Layer 5 of a small transformer language model trained on English Wikipedia (12 layers, counted from 0, width 64).
A neuron adds its activation times its output weights to the MLP's output. To switch it off is to set its activation to zero at one token and run the rest of the model.
A neuron's activation on a vector x is SiLU(gate . x) times (in . x), where the dot is the dot product.

Input weights of the MLP neurons that the questions are about. A number n stands for (n - 128) times 0.0057.
n1 gate: 137, 70, 132, 90, 145, 84, 159, 64, 6, 50, 117, 181, 98, 196, 88, 126, 82, 140, 87, 49, 59, 114, 90, 170, 141, 158, 71, 89, 198, 142, 113, 134, 129, 75, 120, 138, 45, 127, 171, 147, 145, 153, 142, 172, 115, 106, 87, 228, 182, 95, 99, 97, 218, 64, 174, 139, 94, 93, 154, 150, 151, 180, 88, 127
n67 gate: 87, 125, 156, 96, 114, 77, 214, 112, 93, 153, 71, 127, 136, 119, 171, 135, 125, 103, 96, 85, 90, 121, 147, 99, 66, 62, 127, 75, 198, 97, 109, 128, 108, 29, 141, 213, 154, 149, 82, 178, 114, 97, 79, 103, 185, 234, 60, 130, 67, 133, 135, 194, 184, 119, 63, 195, 100, 96, 119, 163, 136, 43, 62, 185
n71 gate: 113, 134, 183, 173, 8, 135, 149, 167, 124, 141, 161, 120, 94, 134, 149, 105, 177, 116, 88, 133, 115, 65, 133, 111, 78, 152, 174, 142, 152, 124, 95, 180, 162, 134, 138, 142, 195, 155, 155, 123, 228, 137, 101, 140, 55, 66, 187, 164, 102, 166, 107, 68, 126, 112, 123, 99, 106, 76, 161, 89, 123, 149, 91, 189
n109 gate: 126, 181, 93, 96, 128, 115, 143, 29, 190, 142, 108, 71, 149, 71, 216, 135, 154, 77, 158, 97, 136, 171, 210, 94, 109, 103, 123, 123, 116, 140, 131, 98, 137, 105, 79, 123, 158, 231, 155, 58, 131, 144, 97, 73, 112, 147, 198, 41, 135, 139, 66, 186, 109, 78, 148, 181, 59, 106, 147, 119, 125, 114, 107, 119
n1 in: 146, 114, 112, 204, 165, 129, 130, 144, 190, 124, 121, 148, 146, 97, 209, 110, 162, 106, 148, 106, 136, 123, 139, 178, 143, 126, 126, 145, 127, 145, 55, 124, 162, 186, 149, 192, 69, 159, 118, 142, 71, 157, 79, 21, 173, 124, 107, 150, 82, 136, 100, 124, 100, 92, 109, 238, 172, 174, 176, 89, 165, 157, 153, 122
n67 in: 97, 96, 127, 185, 155, 191, 123, 195, 159, 91, 126, 101, 148, 116, 188, 104, 154, 160, 128, 93, 106, 71, 112, 121, 11, 118, 120, 130, 238, 118, 119, 122, 98, 108, 111, 201, 158, 138, 80, 150, 132, 135, 150, 68, 139, 181, 139, 128, 94, 22, 151, 173, 219, 168, 147, 197, 170, 134, 128, 212, 151, 103, 114, 123
n71 in: 102, 168, 120, 82, 138, 165, 52, 153, 149, 137, 158, 109, 117, 78, 105, 165, 142, 96, 144, 94, 155, 146, 159, 94, 126, 201, 194, 163, 111, 100, 162, 161, 110, 153, 161, 111, 123, 169, 102, 198, 149, 128, 180, 133, 171, 80, 70, 200, 91, 175, 113, 119, 153, 166, 141, 122, 120, 149, 134, 145, 173, 113, 159, 129
n109 in: 160, 172, 183, 115, 166, 158, 121, 140, 82, 98, 148, 187, 127, 150, 166, 153, 151, 106, 134, 110, 135, 92, 137, 71, 132, 187, 151, 100, 152, 91, 99, 133, 146, 92, 128, 131, 167, 106, 134, 117, 150, 78, 118, 118, 106, 72, 142, 120, 86, 203, 224, 33, 163, 102, 164, 209, 206, 190, 97, 127, 73, 141, 170, 126

Output weights of the MLP neurons that the questions are about. A number n stands for (n - 128) times 0.0065.
n1: 215, 70, 81, 123, 123, 146, 155, 137, 191, 102, 146, 145, 139, 113, 141, 162, 146, 163, 187, 126, 150, 126, 140, 108, 167, 140, 128, 89, 134, 113, 214, 100, 211, 97, 92, 130, 84, 132, 171, 130, 136, 109, 149, 107, 117, 149, 116, 161, 120, 116, 103, 138, 105, 121, 94, 116, 102, 154, 172, 124, 54, 113, 140, 91
n67: 126, 81, 212, 155, 89, 148, 69, 90, 144, 91, 108, 166, 113, 139, 157, 170, 146, 133, 159, 140, 131, 146, 152, 131, 137, 127, 81, 118, 101, 86, 139, 146, 127, 115, 156, 175, 88, 130, 159, 172, 115, 136, 113, 186, 129, 70, 167, 79, 103, 91, 148, 109, 130, 183, 91, 126, 207, 168, 116, 144, 124, 167, 166, 88
n71: 127, 172, 100, 117, 106, 145, 54, 144, 134, 161, 141, 171, 121, 87, 146, 94, 127, 120, 147, 123, 111, 116, 151, 136, 168, 166, 125, 140, 138, 80, 166, 188, 120, 135, 190, 133, 136, 154, 142, 182, 152, 124, 128, 104, 89, 130, 100, 131, 102, 129, 98, 93, 111, 130, 127, 144, 139, 218, 154, 139, 176, 129, 177, 127
n109: 154, 122, 148, 91, 140, 87, 150, 118, 141, 95, 144, 163, 173, 158, 135, 86, 143, 123, 123, 148, 120, 128, 158, 161, 82, 143, 99, 156, 129, 117, 144, 127, 88, 116, 57, 172, 7, 112, 143, 84, 107, 105, 183, 156, 113, 115, 103, 98, 162, 109, 73, 129, 118, 94, 134, 145, 95, 96, 189, 92, 113, 103, 142, 106

Each question names a token from some text and the token that comes next. It shows the vector x that enters the MLP there. A number n stands for (n - 128) times 0.014.

Then comes g, the gradient of the next token's log-probability with respect to the MLP's output, scaled to length 1. A neuron's effect is roughly proportional to its activation times (output weights . g). A number n stands for (n - 128) times 0.0038.

"ur", then "g"
x: 111, 130, 45, 92, 131, 172, 126, 123, 98, 88, 123, 150, 165, 136, 153, 148, 120, 130, 145, 140, 170, 126, 100, 144, 131, 78, 85, 136, 116, 136, 123, 124, 133, 156, 153, 130, 75, 100, 112, 170, 113, 96, 153, 128, 99, 82, 120, 142, 135, 119, 121, 121, 128, 144, 102, 101, 94, 114, 126, 154, 115, 83, 158, 116
g: 98, 119, 140, 92, 80, 111, 130, 135, 68, 161, 129, 163, 130, 140, 168, 146, 108, 85, 140, 143, 136, 150, 112, 141, 89, 110, 163, 130, 113, 121, 120, 133, 98, 185, 155, 213, 152, 150, 135, 162, 166, 145, 72, 123, 121, 72, 169, 57, 114, 111, 128, 105, 161, 138, 138, 159, 184, 106, 69, 124, 150, 164, 145, 213
Which neuron, switched off, lowers the next token's probability most? n1

"a", then "e"
x: 135, 110, 101, 163, 112, 143, 116, 142, 164, 155, 118, 96, 167, 121, 129, 147, 176, 150, 135, 105, 153, 101, 131, 126, 82, 120, 113, 110, 140, 151, 127, 118, 119, 98, 110, 123, 55, 117, 146, 121, 156, 170, 104, 104, 174, 60, 170, 114, 105, 120, 121, 133, 102, 67, 95, 109, 132, 104, 116, 110, 131, 143, 106, 146
g: 93, 100, 189, 38, 104, 126, 127, 81, 125, 138, 94, 133, 132, 100, 145, 134, 190, 101, 105, 148, 185, 154, 126, 146, 74, 143, 157, 132, 134, 126, 151, 120, 125, 204, 54, 117, 164, 109, 93, 149, 179, 119, 91, 125, 130, 182, 196, 69, 115, 147, 151, 134, 121, 168, 145, 131, 128, 122, 132, 124, 172, 143, 142, 153
Which neuron, switched off, lowers the next token's probability most? n1

"oy", then "als"
x: 119, 107, 107, 136, 141, 167, 116, 129, 100, 152, 184, 152, 168, 104, 83, 156, 107, 125, 159, 111, 134, 169, 100, 94, 136, 123, 126, 79, 123, 138, 130, 172, 139, 146, 136, 148, 48, 108, 137, 116, 114, 117, 165, 124, 157, 93, 123, 114, 111, 120, 137, 106, 158, 88, 139, 155, 123, 128, 117, 158, 119, 108, 162, 118
g: 115, 146, 118, 96, 141, 115, 162, 172, 159, 191, 129, 164, 140, 127, 143, 179, 109, 160, 125, 64, 114, 139, 149, 146, 122, 150, 152, 124, 116, 178, 169, 104, 132, 107, 125, 143, 191, 44, 105, 195, 173, 104, 107, 112, 98, 140, 140, 169, 89, 169, 157, 195, 138, 156, 138, 119, 81, 131, 119, 131, 75, 176, 177, 134
Which neuron, switched off, lowers the next token's probability most? n109

" m", then "ar"
x: 121, 174, 143, 123, 131, 122, 84, 154, 125, 134, 110, 147, 164, 114, 113, 127, 145, 139, 97, 140, 114, 117, 137, 130, 142, 152, 134, 161, 163, 125, 123, 126, 130, 127, 112, 121, 110, 149, 122, 77, 143, 99, 86, 126, 122, 113, 124, 71, 113, 127, 127, 123, 163, 91, 148, 123, 111, 129, 101, 143, 136, 90, 107, 144
g: 154, 167, 83, 92, 126, 58, 124, 164, 57, 145, 130, 165, 137, 105, 116, 115, 125, 128, 94, 145, 175, 126, 118, 189, 136, 124, 115, 127, 135, 159, 146, 189, 174, 76, 121, 133, 137, 77, 99, 50, 136, 139, 130, 166, 124, 125, 89, 114, 152, 133, 149, 82, 65, 146, 61, 113, 117, 125, 133, 118, 183, 170, 173, 124
Which neuron, switched off, lowers the next token's probability most? n109

"che", then "m"
x: 117, 108, 127, 97, 190, 130, 107, 140, 130, 148, 148, 144, 124, 135, 95, 149, 121, 153, 147, 122, 163, 154, 98, 95, 158, 116, 123, 115, 148, 176, 158, 135, 145, 123, 127, 123, 56, 141, 140, 161, 151, 140, 136, 165, 152, 129, 106, 95, 116, 109, 118, 45, 143, 159, 165, 102, 121, 163, 132, 121, 109, 151, 137, 122
g: 58, 171, 189, 109, 110, 155, 135, 165, 112, 172, 121, 166, 115, 128, 164, 112, 78, 120, 62, 134, 134, 96, 128, 148, 91, 115, 134, 154, 117, 95, 120, 130, 140, 175, 185, 140, 140, 196, 94, 114, 97, 124, 85, 139, 124, 101, 178, 163, 194, 90, 99, 85, 116, 90, 144, 145, 169, 157, 125, 135, 102, 137, 159, 195
Which neuron, switched off, lowers the next token's probability most? n1

"P", then " "
x: 145, 153, 150, 134, 139, 117, 106, 79, 120, 135, 118, 132, 181, 124, 154, 99, 144, 151, 134, 137, 128, 127, 143, 136, 147, 110, 110, 100, 119, 117, 164, 144, 149, 129, 109, 121, 66, 104, 119, 116, 158, 109, 99, 123, 163, 178, 71, 112, 135, 133, 135, 85, 134, 101, 125, 108, 131, 141, 92, 139, 149, 96, 142, 163
g: 210, 112, 125, 153, 115, 136, 190, 137, 79, 140, 160, 49, 142, 120, 115, 114, 163, 146, 147, 119, 109, 95, 101, 99, 133, 126, 165, 107, 132, 121, 92, 137, 108, 103, 151, 135, 155, 92, 161, 138, 122, 157, 104, 127, 149, 188, 203, 191, 145, 150, 163, 116, 100, 175, 114, 164, 115, 158, 111, 109, 92, 91, 69, 195
Which neuron, switched off, lowers the next token's probability most? n67

" R", then "oy"
x: 147, 173, 129, 136, 160, 154, 93, 127, 126, 130, 130, 143, 176, 144, 138, 107, 132, 141, 155, 170, 140, 130, 138, 123, 101, 144, 135, 146, 134, 96, 160, 125, 131, 147, 127, 126, 111, 141, 133, 114, 105, 149, 134, 114, 163, 121, 118, 134, 123, 132, 147, 163, 120, 95, 143, 143, 162, 135, 104, 107, 150, 91, 121, 115
g: 156, 103, 103, 171, 160, 133, 160, 123, 141, 90, 139, 114, 176, 194, 88, 75, 99, 110, 141, 152, 186, 123, 156, 153, 118, 48, 161, 121, 86, 177, 160, 93, 153, 61, 117, 75, 142, 100, 127, 130, 137, 146, 92, 97, 157, 149, 110, 84, 117, 108, 158, 98, 81, 184, 151, 94, 119, 92, 132, 134, 162, 152, 138, 88
Which neuron, switched off, lowers the next token's probability most? n71

"m", then ")\n"
x: 112, 165, 109, 110, 137, 114, 123, 156, 122, 156, 154, 170, 137, 89, 134, 129, 139, 128, 95, 121, 157, 146, 150, 109, 102, 132, 122, 144, 124, 127, 165, 120, 126, 92, 104, 94, 36, 135, 99, 115, 132, 120, 101, 185, 132, 140, 152, 80, 131, 128, 126, 123, 118, 94, 146, 61, 97, 126, 123, 114, 107, 110, 116, 122
g: 225, 96, 135, 158, 116, 105, 133, 114, 137, 132, 128, 147, 175, 128, 141, 87, 111, 184, 122, 118, 89, 132, 123, 128, 103, 148, 149, 95, 131, 107, 165, 138, 149, 96, 136, 136, 109, 140, 96, 159, 112, 86, 27, 139, 116, 83, 211, 182, 179, 122, 168, 89, 101, 167, 162, 115, 172, 137, 96, 131, 113, 153, 142, 158
Which neuron, switched off, lowers the next token's probability most? n67

"I", then "S"
x: 112, 120, 161, 91, 107, 128, 108, 109, 146, 145, 102, 131, 169, 124, 122, 130, 138, 122, 145, 134, 133, 95, 159, 99, 134, 96, 104, 149, 92, 131, 182, 124, 147, 126, 132, 120, 142, 110, 139, 120, 145, 127, 132, 80, 162, 108, 137, 114, 123, 109, 145, 53, 169, 177, 95, 119, 108, 164, 116, 137, 157, 112, 152, 107
g: 156, 68, 150, 129, 141, 95, 85, 121, 192, 138, 115, 63, 153, 110, 141, 156, 109, 114, 193, 147, 45, 165, 144, 161, 196, 154, 162, 71, 125, 84, 174, 119, 152, 120, 84, 108, 118, 98, 142, 166, 150, 133, 126, 65, 106, 146, 107, 141, 144, 125, 162, 113, 88, 101, 148, 112, 82, 114, 122, 121, 156, 175, 154, 138
Which neuron, switched off, lowers the next token's probability most? n1

"4", then ";"
x: 122, 88, 149, 164, 132, 142, 120, 116, 139, 107, 131, 127, 145, 136, 147, 146, 121, 136, 145, 81, 121, 142, 138, 146, 111, 94, 108, 157, 124, 150, 117, 129, 139, 91, 142, 151, 161, 101, 113, 148, 90, 154, 90, 120, 127, 131, 120, 122, 110, 102, 145, 115, 126, 134, 145, 106, 111, 121, 121, 131, 200, 124, 110, 151
g: 131, 104, 71, 155, 180, 135, 135, 152, 85, 149, 170, 130, 147, 67, 136, 135, 75, 148, 134, 121, 183, 151, 123, 112, 160, 135, 71, 70, 118, 134, 201, 189, 113, 128, 116, 138, 52, 119, 105, 133, 148, 167, 128, 104, 115, 105, 96, 178, 100, 129, 161, 126, 88, 79, 125, 175, 126, 153, 137, 76, 105, 71, 124, 124
Which neuron, switched off, lowers the next token's probability most? n1

"un", then "s"
x: 141, 108, 88, 87, 131, 139, 114, 142, 75, 188, 151, 122, 133, 113, 53, 107, 129, 156, 127, 120, 151, 120, 97, 133, 100, 130, 100, 113, 94, 153, 123, 146, 133, 135, 116, 133, 121, 112, 105, 152, 160, 117, 67, 159, 142, 96, 106, 113, 98, 164, 127, 164, 144, 131, 169, 117, 92, 102, 87, 156, 121, 96, 131, 158
g: 135, 128, 140, 147, 184, 101, 124, 96, 211, 131, 111, 97, 139, 102, 115, 90, 102, 73, 160, 85, 110, 148, 123, 143, 91, 147, 147, 109, 112, 127, 165, 179, 155, 177, 79, 121, 116, 146, 109, 44, 93, 99, 173, 155, 150, 121, 134, 150, 162, 189, 120, 110, 102, 81, 201, 149, 66, 136, 151, 129, 135, 115, 106, 101
Which neuron, switched off, lowers the next token's probability most? n67